Layer 6 of a small transformer language model trained on English Wikipedia (19 layers, counted from 0, width 64). Numbers have three digits each and are written without spaces.
A neuron adds its activation times its output weights to the MLP's output. To switch it off is to set its activation to zero at one token and run the rest of the model.
A neuron's activation on a vector x is SiLU(gate . x) times (in . x), where the dot is the dot product.

Input weights of the MLP neurons that the questions are about. A number n stands for (n - 500) times 0.0025.
n14 gate: 420540561541381225451629553362323565494597452429605608450345447361498481472469700515651504608539354379216723594589342674367458590238302588602579512465443632592618524516334300696326519424639660
n17 gate: 513452393523536493409472456436452536516445568557403654711550524302457586476443581699254380430062291425556392533461415542485426423282612459441505510533507374401344763396487633345406561503441571
n24 gate: 434468305419314497282478247758568620611363699624446227694530574338359496365457630607681713560474602465654387537564529382433504566640510574474567428575613563680650545630661590572361451485305472
n63 gate: 541368435657522358419583307428580738610345566356698562516598574542389727509347658474294429431102641268453507552370440370488339465329519635343542436549501525496458343359501574322391568599430561
n65 gate: 632460437483547371574392350354440564563616806359454400555634624429509469523412663386447471564413333284606355521563214493586513729561530607377640632490430471451520316438386663506631384700659462
n80 gate: 602682535498405376670440510293437580457229433513434620661669464726547531467521344438528696417490429499378622431465570615349291693474611368563441652691579316528592521742567410683215591612476435
n92 gate: 424544394249467761345257776560733360616538396617536448584314584491392247496430406504612733495523632499222444551562595682625669370485774421453637507395580377643597448685641589541442401369536400
n124 gate: 416457750460514317505385699393531430536534313424456747471693525455496336456317685482452325553177622418142500576252534604211641416653500476382684792519387403462562701478609525412331459361487540
n126 gate: 496741438346463418377606589463432631484398296345528630313605650440233584444462483642415506509654247544369548371501407458474401744441687437504525420290475683414601396598699484488414424510471361
n131 gate: 543628657354330434522355459400365504456713302456726593336393169732618393698665375574623504705690437456343654572593531567419438572445661520484568555768589440701405329381516530393683373430633360
n140 gate: 371459622378593451609585436450711309705669557507497377516529488622585514516457588410556293303384402537563404370478381582365444656690291376601640368570319482627336449520422568421285476527659478
n142 gate: 578307401435472547081391310479466514575631734651582487473535622470404552377824514545556469582422557312497653278653494639420519632503314541606349562322462688589406452376400532510589691450563508
n144 gate: 456240412435495560453402315584503599503339355518475491563693339474571581661413654654605156446522516383304484646477300521377544771336340677571289309579333492753379515371288341552460543651543518
n171 gate: 457400542567417488271374369479620488268238896391591292669321468643310253347547374126178845493438426451725666632679831523679493634634405487514352386507555765355681536549877780693657738473391522
n177 gate: 448520331447555594482356346487704543612553488465185322496529429455460678437540670335608679475498366424467514358707556548632675555563501577450788392589492676698650554428608524578527629603499541
n186 gate: 644403373484598341652538613610655669339537470521529509437652447542518615685410484463517554379394361374386440320799348398493580674306520366234397475501491501446433474504408474504431509612503308
n14 in: 590554292589492626338356485619829283524376469586327431570630416497505460551548549538354586436587715490699502428372612364574522382565970378474416517297456357413476337556702564518814580571484499
n17 in: 510510562520587363384437472565536464384546563640669234322327641414327406559437492349565595678692665454559417461448374461549373599745460653552520578476362673499639480555461454680484612532587369
n24 in: 373518520442535517672365565480618497384427408457468691448678729472471645438586391657601572278238528510522388478470549248342500481350534593642579684615328434526435511418540689416384539610401571
n63 in: 471505550514485487513572456511588792464412544359505464566552679487400617626480642466382489401455530396559545502443450295389374548402624467507460450486356588433548475565704459428494431374506507
n65 in: 605661522598399618427634598467350540455606648390512656426460290597507640488480540420777236553552655400452462321532485459534597408467314511442383372627613458529374662518518473452338731306463649
n80 in: 206561616609155429651616574688477555458288436514507804494664608584385457286659391626380670592573467598255462630579654653408626400393590411526307547426659530490598534561659622747416432613388505
n92 in: 366430500539520229443637447488438853339530603519358445445691470363579783694498617353363378429456542484727600299509328348423243577568271619511554425424464559414510499355550276502618620581561446
n124 in: 617596510407500300440332654529357738409629421488263580453438713359577535546269417543362658377442360399514416517562299541512494542231830497616384261475454571471771396344482667421605595359658523
n126 in: 409340382574644535697416332419534411492590787541594267528440362534611540666511514339549507419293445574671544593413468435574743428548298370588437441688458463593536476546548455471558510618567613
n131 in: 497663640534469436460367501121466471505550412560549624426251371857479211603561468627622490554539366479463803600582646624420483467269741615487515410627615430619411306453542534398653522572464398
n140 in: 445503563464508357437517472407453526527487508591640376503469672308326593520426477475743641552524563479439478582612668714523585330662624484624642632429518570646641563597633642522489317595549358
n142 in: 544439560282455441458662326414406445738522510431342457391631505616635547476628489451484588594601360347550577484781558338587524611956134473370571626519133477514641801538440524656438555490755590
n144 in: 523683632579440446689567659522535499545649542558663501418424565474447482406504412444360862573350558689676482601374753530591415316591533582591532631298508745298427535425527626415540431379487629
n171 in: 653354400483539496546389593498515152699353661398588521545324403451376302442417395338380380162600469504486563399577392647582477683606489559475653412536362447664519343400784795510594425458252702
n177 in: 423476556556444334546672614503371494408443554495816585525434653520534295609436422505237309377554554534602512604409398571313247572545407399585221625396539380429380432577464432487443312534522432
n186 in: 590412509513506430640504528470675499402443446564624535468757421665539384532474501624537562507420316550377400396578539284541597589459548401270340420496524414427322540634529564496507494459305504

Output weights of the MLP neurons that the questions are about. A number n stands for (n - 500) times 0.0015.
n14: 470416576435303491314679666541298339351478670519509575554369635292606440667773464479467379383584492455145666549655417526343563541461207645611422812571444682519373496381534510451462482575715368
n17: 385628381549407419440527597546580459734476556585405381487542518472458670680728391551296535501459510578482559670375279518426655774493563373446573735455413448340500632396517650401540385429425576
n24: 755582465525619502522735579556555473506460305310523395431363501543545417752260455441404368627604602630610652576435301836624329482622588374628535482388709399475393511419406543474614357244590461
n63: 585645515325461623540450677509529165559635398630280464566499426418521341414520349526596566574888351629617488393467586560355611460740491490629470592454580485460494539603415287675689504382567596
n65: 639570626388548443436441591455352607528760752460540594647476417511678594503390697504467387473452450589539583398400484471772337464328382395596572572645593312456527668468560582521322728588548519
n80: 308834546390422635459613527428340640417211536404440676620504607482736292226709461596368595603435532389344449675468561383424537632459610615441379708478862446425660443611494474620519393729347462
n92: 537461376414572397379300564466628450560430547381396420246746552344506625449511416557387422451618389430557656252600453679448860525628568660504596370483482336410622505322664738388462561519477327
n124: 397362650470445415529509757287289474300482520386475743337264475490430381340422357504502575378286625144642431600633524480383568557545569609559593540508552614485649491354403383557663418748485274
n126: 625483577528389511278393621448403712489631415430485725535541661462550634079585507506490505488586453622444601435454453621742349430360613434523527548519517594612608622595307509573527443506452353
n131: 657459561479492516536507457498318548465522459381470576404631551546581271737514310301580563630404566460463589514549544437449434407411970815328342543639628685550352753565565340262665434310375421
n140: 562511437392747600513437383486423404468483465462329502411348575425459510699401441374707480389571474708507389481537195314589411509559163494532490503522529452626467558587609491584556470459427544
n142: 578595726691473334308251503556507581469552519452411445725292351493395541516433579520587466449537474579679653772456484402685552393425388404536633444590660688700606533707407451768785454533491624
n144: 638671809526635399454520760498666456474669671479480532420489539483358352500582366514542727587286607560749463433518464478559461472671594492488731714493663516372607630417611392360496542460588574
n171: 320574336711507834319535519392601673244362475397756244750377513736451193575647593255519528560549471411528469526687632540548620605563490414485275493492392627283685591409648629425454602461349512
n177: 376430238439475411391433740361534361512524624454373478537390515534457518561499434433699766237436277538420524531558407559635608753529376476345386525594622554480597556329451434566594384691585470
n186: 613524770570539711570504559342457360323435404467514495554699431527462410376437689477697679650496634442354365423482446283458565371527678512466481395489495487330370531775371461644584537390406560

Each question names a token from some text and the token that comes next. It shows the vector x that enters the MLP there. A number n stands for (n - 500) times 0.0045.

Then comes g, the gradient of the next token's log-probability with respect to the MLP's output, scaled to length 1. A neuron's effect is roughly proportional to its activation times (output weights . g). A number n stands for (n - 500) times 0.00096.

" of", then " Manhattan"
x: 430363515658538599556504437535484661317407468662651371523688586485346407456550584584513530389465397420334539460496642515387451502425479530555415437474454677607408447429359400433343511318518636
g: 406346614593433544535294658337596289385372447757323593550228374049508503270336571382427427488402407340430644357418350428481538420412553374509736551560531436354524446369485507538492662666427448
Switching off which neuron hurts the next token most? n63

" F", then "lav"
x: 430469775668596612517470612502430628510441450524485456554522739489375636493413553437626652497579456405542520414542635152472535446311436548552370426409333560514350449616429510521570610496509484
g: 454248460542320433783492530674566581543600392692562746456694616436581374200709430474571391439085381576452521482417363372493663584513438505623417323599502589484529451324443374391506624525400268
Which neuron, switched off, raises the next token's probability most? n63

" ", then "2"
x: 525516485493493557435527322550352524513449457522395368572532500452523436378419793544511477448499425414319503484608693238383554422391509542495290493472426578406411385656487427495465558466561495
g: 626542597489501702460475602426494243515586414328243396529327670355723511592653735298469456740418520592475705679657536727341338524572468470466475455674717321518722249478425468474430416473504640
Which neuron, switched off, raises the next token's probability most? n144

"sk", then "ates"
x: 398615658614775544576522458389595508494452469374480406435662596526501514404279543539589570543618500497542446292384621278486508576369434507540447445363425637634459254473412479606653453538420505
g: 499582655624437620551611487551510551415675709523624604527497432485492504615376735496347503393620629446527377397807638514430481650075382494503179608250609470597351489692616279593606569361504422
Which two neurons, each switched off alone, lower its probability most, in order? n92, n177

" forms", then " of"
x: 504566420463510667440408374445455695572329452532505361542591583610498377651420531515528533493583490550476384341649516252414412411535650523722452470521361572484412364528470449339400615285508486
g: 844520587442327554552318582510467466589502492565494538513295638555681587470571422487550385489468298411556650577663529092481661267366413457572684671794335744408414473523382686536533454515546314
Which neuron, switched off, raises the next token's probability most? n24

"ary", then "."
x: 558608598454504618627461286633475437527424453628600377492564611588494569412355589627547532536448494451520420386468713381537503456544545513623616389399405627639249435542456495464553468322378503
g: 667576425459623524507468315396425575581490366376372607745446583351324550516393486198336415747639504581599574636294435606596393734536670316636397577497470359486474634762559354340517505535183339
Switching off which neuron hurts the next token most? n24

" the", then " MP"
x: 474361581518417665659566216596421554329389506767521432615521475572544508537520532546446444369509373490392426414641581278321510382483394573519481460389420587535440378488531423472576520350597598
g: 683494516384323614683583592445868639677504412394506543536493422451494395361624513616436472641463460357392574405647614664676395687225457616543302753428393448679611411371412665280243623514551536
Switching off which neuron hurts the next token most? n140

"-", then " Ch"
x: 481380529574358588429517342442361662431537278695543407586607526549520532462408545484428390415597437519598368353596657634334379453382417563493384497536354537557326428648573458366529507456453585
g: 655352544251601710587330695463634702316600755614421479505541550588677353729562414568579671422382398398529484342450672452321469311710504547542756452526389441536444626589519354462600364370290715
Which neuron, switched off, raises the next token's probability most? n144

"s", then " and"
x: 465579497511617706423385274497372560592442432456478448585574588550480510423354551579540586480503433604523466319398619365362584468407664394648472468456365600649583414518456488495420502262559547
g: 716520461586873561301532478330376424507561392423466562478567741602409465530371415470464801737574496697665464436535451589434690487423516206609490406661547755566461447344359655632290557321466546
Switching off which neuron hurts the next token most? n24

" offered", then " six"
x: 440601425509446513476544468600414655463410445523566256510586659591431514591346573657522582539587431591401455292488618307487371448443595672521498423336525493581370272528481507424528527303441477
g: 682610711361408532476549555694339484421593608631620270487604756620603586676490479145587464677450255489516636570630315716560570447530731430600460752435410481707608494518403347461653515579549375
Switching off which neuron hurts the next token most? n63

" Union", then " The"
x: 560358676552560663663387419596548473549472339603465311586521517484387448518465497483506457665596407513566436452499620220563430377400767471581550524423452519546379292471382530452387449303420444
g: 231227459619371452613548498654412703469590424496588556485597716540721532655479682422678648461533558342475674312609544531244237454381422583403537526483719458552443546604727630319651625260482396
Which neuron, switched off, raises the next token's probability most? n142

" Pe", then "pper"
x: 445477731575669586570455712452514667541502261528443365623498526446477516440473543523546468380530524584561474489451654107488446359465709637515415386522326658503444460592492481677517530585529546
g: 452605448488490532532549215547673457644741244512274538348699388680354391563475437505285261447731532442757501614513338550487567618602637512287711653445549523466685556736505542608606412677464426
Switching off which neuron hurts the next token most? n14

" Best", then " Bu"
x: 514433678549422588591502393519670647584392429493478304547483613529511470584398613563621592618487345560640391348490567380375468287382468435430622466359427652514494412545493664406643511369495407
g: 638299704391653627491679479330539572469534458714667527590681223535401495670582460591514433533482533580460280541342578593307429566676625554309238478818392479425502621615500647551584188554387380
Switching off which neuron hurts the next token most? n177

"cor", then "rel"
x: 460599587548665765319511615444554584480380375515529535446486477584531574506429498648458511435526500476581384551384644254533429485488454547487463429364389672509192442656550455432617488523484521
g: 700558611564394344715622379616532448541568449439431472520710442594607344692492541598751318668618332468447390402442572659295736494393433445324543513517762616563114552566614430382270568592463360
Which two neurons, each switched off alone, lower its probability most, in order? n126, n63

"\n", then "-"
x: 589396349393477630593497469610224533543247465483453419554485545422431443550317627410470402361597457485357538441534583427325448502360495541471359433478349431574359412557454533477604511372443628
g: 510619501393549573502272441459565656634338574438488535623502559423328434839328477724482530602723290494450422685542135398686697523462416613644504319565502750471643540507475474439399768567417665
Switching off which neuron hurts the next token most? n144

" climate", then "s"
x: 462471419607632625578380368440693618562430347612346358509629545582405417479458543465429463694595506516382342393544500328446393455565653561647535386572406555437387335521314505573661458432501486
g: 637452317211626407407548502280610509465407458381276393496382303483350616656615474595386473488543548510404360669337457252487536443638615693579251769475392672652512485749522662275393398539365474
Which two neurons, each switched off alone, lower its probability most, in order? n65, n144

" laid", then " in"
x: 447622555605665485505636462481423716490365348551499422494582651530468516649433543613541622523762417642346392401485569331545452438404539733490478469417439535564300372541550428570505566417548438
g: 553536608393481431554436216505604407460651640454317361495799665569527581720564336496514617580472595391633581571492374724578660371389521639465279235290652625327484390504282515296352398281457572
Switching off which neuron hurts the next token most? n126

" renamed", then " it"
x: 485416453509356581560537412488426530454466499633558357525657531516423404594520559647600529387607442568435439240521559296405370440350536696587419458323474464466258456543442501369543527302442528
g: 491698228425515327601804602403467427431547439385716452671588351470706418663455623583519604660446488528643496420374602582096428701473582574365552457330390437369483661572670650449431385465297351
Switching off which neuron hurts the next token most? n142

"ough", then ","
x: 392555614621687634559389394520400470530304437633393551524606642535422506519567552675518587493444453621455472506423747499457383603536466563640511484432381617445371473577602490419323416389512478
g: 534526758318229501337586252582589244545567507576466468597562646248495703481482570303411503290681306588451456346455447341433478429451685702536412299695334237573436528514493519396576348355489431
Which neuron, switched off, raises the next token's probability most? n80

"==", then "Academic"
x: 469402524568486637498416483560244627343246441532590330507395549418563405487252612574503415517545373496555447596689606518429429489524596596461355573475503429556392300541385575523578524460538514
g: 484524379675466398377226624508410440555573810570408431573490657634447440295280681389521418570516489421583589324567586421665523641410278441590496129495636776456385586474353382326567603607316631
Which neuron, switched off, raises the next token's probability most? n65

" C", then "r"
x: 485504769542542704637450383524563613527403571489485487480519643471555549482470593387617652547542587526432417326542615134468500512382362521476452510417318713450369459650467441535357538491531437
g: 633732473299444456670614563748451608760694632624482347573419503724636884594495581595422600467352423414431776612425531400505546676625612519663550541537551655334308474403548355557578646409611489
Switching off which neuron hurts the next token most? n171

"N", then "Y"
x: 489360693607540610648445548420460455466581431553541401646585678460419464415404629420514631383597599397591404493465621101407510440341549577424455538506389602455469395501241511602540508487531509
g: 442333156343423469743315637514478576585598428647422383308523483316374395419463579260537656699535610413450910604642498628571311605564241525319467410523533494562578399403520527406435589441372592
Switching off which neuron hurts the next token most? n65

"s", then "light"
x: 469530540600621640538372472439347594516513504402497480581608572554579508494297515445477623464474345617670477317369577403359571517347579456586481442453313709686571366506433470514550517387579601
g: 445542485579472465500586202554491620545468481436422328283525630386528447424377445473466447549527538559596699367424778581408582517794166286570423586447249316300276518610601787503543757498493509
Which neuron, switched off, raises the next token's probability most? n126

"ate", then " fill"
x: 477677721427508713606469394602416540631339400503575509441604523625241537433578609554513518581454539495390397403454685333446452555612364491628612391455485563577349501518386479488427448389469518
g: 653636499410738366378413396570477646749659585516427664779816557482444582512471387302416237368528260604601383456247541382532640452763591380612568391416495537427384497437401326669515620474472529
Switching off which neuron hurts the next token most? n124

"tz", then "el"
x: 479616639607562638579556556491604452575542508597451582549547699629432480505280627590615474531541442533728325424412636314392493404400602447535400365389391618590436390514584415482530465419364435
g: 423481551667375426425321705590617544692678485181414492645439575424285646401484468481604572102512534460366502668419547547529521597413640302527393575597300741557638423604413357626738570705510413
Switching off which neuron hurts the next token most? n142

" ", then "e"
x: 486487438468456545508515342529372599531406393511419385595522515462526510408409740591527431439585418414284511458665666290367546414403470549484222459478387583464447388639465481525421596468529536
g: 665370303618363470529750624462543481348340435412703352841472521635477415604438564489662579447536682252489399479546575731653529750417566428332497393485477455431418695670398438440285217495569656
Which neuron, switched off, raises the next token's probability most? n63

" appointed", then " as"
x: 495392467554362595600584337539371617525502403576552384570603568508446405592395492692524547496608422538427433323546531282507431366370505662542414424356552448530250296454474548431521610329454443
g: 830425427318529460369489527349313398551380729229481321685492605505301634491160492518355389602730748535665557386380416559493455501391492665371471316431543359428307443657414551461550516588514405
Switching off which neuron hurts the next token most? n186

"2", then "0"
x: 580602418446484510608414253398362224432491462518413511496526578427413623502464700459490580510589579641537475491560564284436500378461294587592438423467379685469501488565371535279608488351535534
g: 316605241367668510534584368289404535457463558322448689417336575850462230384393558558408324381512495625364676635448209331455600538608400582511540770584546579402561422630400432361686448508409494
Switching off which neuron hurts the next token most? n80

" in", then " many"
x: 451504464579436589411377463536372578335320465658591337349577533495304383459435617432557473407499441426420419386624637483382474420412542570541405464533345514531335430481407409395375427347585562
g: 434505398620412421401353693862407653505451596450237206553452539499571697533291334355475396304435531390525450405461407558547471210614553461629346593458571467533314339471635572435670452534190654
Which neuron, switched off, raises the next token's probability most? n142

".", then " "
x: 485336419541378592542618350604268555304445360629404537511586702514593479558468721513528486493556494409583520434479592437383464529515737562509366425478419522634347443559495502397436494429436542
g: 372551612615527610306279513426465459458539488719540242545751250638484415366348453481256309209522306475362633776664594409493704431464464570476586556507580583443594480523506388443551386512820615
Switching off which neuron hurts the next token most? n144

"su", then "le"
x: 435655430530462589604413450410450550412544317351425600543408669644441283527331570564543563442584590452541462568476558159480338444549509578589435392568371649599531331500400494672425554469493437
g: 375426538605796357620456617761440463363643200341425580591267469408518503640587447481570511376528494434602429251428494608178427608459458567695454346397322446590632689654778577332620453491480508
Which neuron, switched off, raises the next token's probability most? n124

"s", then " my"
x: 456502582624575567484401266517227492419483483393505407584678639618607416442429521542489668380473315573432447450489580414387520526374602501581512423492373544637608375456452362532456491360586616
g: 349331772443101568549460428696442425507425315628440570505492318091519558630513663650447449449302432347363448594472474373471472519409520311614664517497285413442537491408451364636600518657706410
Which neuron, switched off, raises the next token's probability most? n14

" Zo", then "o"
x: 484480712453498586635621546576499558544420472574524405539525462518558489473548606564545489379321620411630483495500524066509368390376584535493471354275465678519381353583391547665499342448408496
g: 717566348352545577512841457643441214528467516543635396544594409667125409452368361734565758618598519379645626582575546474457484346348506484460650514475433669534400518338385554681514431540768498
Switching off which neuron hurts the next token most? n63

"in", then "'"
x: 545545581443533673457336330456512490495387563496528590368615599583393352420430576570481535438544567594592476510481770360386412522499535479525492379372460580507357448452371445586245441387571510
g: 547572678271289672527241541331459226532724668487455552410440550488645322226437668357473360344684549705701569481379504376339350417554596543543488451678547479463435341485519391586507605720343344
Which neuron, switched off, raises the next token's probability most? n126

" Morning", then "side"
x: 503397669664544674594407412461541533555366404592456393614572583438527423520525682516449486520601480712660420423431571170526349322517558505426472518524365568469387505488544540457422490418447359
g: 306409464721557471186444617522400654401429382459609510738521265405481574531626469263500459371635680553260441425702371552423480310578581343623387619691244629591418551499352683337367597635477416
Which neuron, switched off, raises the next token's probability most? n24

" and", then " females"
x: 413397514489490472513584397577437588457414341723555407505646532528548334424388505509411464344497346571527504437501569348427590537361551638411447387462423534546387396618377453304503447283578674
g: 518459587619325537630407578438617615322586451670694387399230637679568419551717328612435406382241562450643452530378805563555655430544246583490447602342689453430407486315648449334642609355553312
Which neuron, switched off, raises the next token's probability most? n186

" other", then " Mar"
x: 428379596540463717564566294602445607566344493513543345531635611533474462620503608536427500416551360532406382478576602330600538435506617507630528481359485506487291474515350517517624507276540387
g: 702554451393239743562645333497331464448596492654391705340490381512606557645732426375417584511378410496699615441372541502639381407378397570449197534330692693442453666669619535312380676385362429
Switching off which neuron hurts the next token most? n131

" Tor", then "t"
x: 509664707454581612534457524478456583581421378610499455480371609585574603647525586431603465569416529577740469531462534023467411433544678470580374436389433759562402424611502414520486415458449424
g: 467462442736564485634406758556523615253316430463330311454474454560587683417737527648569615563495805566388462686692478590811609515461475678562515519365576443464392465553650228331424554426491753
Switching off which neuron hurts the next token most? n171

"ra", then "cha"
x: 526567615413450631528376382434425548503416348496369487446522550594356366494414557505483509440372630596625359486429622311589416344539627430618483441477353608634544479630368546414611360469342561
g: 344427451464545384430396835623538656471588354625712269540217389587585345498455595688474495533610438620772614465604476482518437444432525320346447678432273670728636410520504543491507468770714347
Switching off which neuron hurts the next token most? n92

"cation", then "al"
x: 608683594515633647483470582577440462519409451554323446603497614656421565573413584508435468669574565605405335542486526348404519510527711641535648455567471578529433387457371694499576348419478473
g: 653573347577495503328600714460402560554515568434531473433186566598715243283377520511414470432343723326437632976554533442327430539437371452535556675583577596392562569508423537602590542614749406
Switching off which neuron hurts the next token most? n92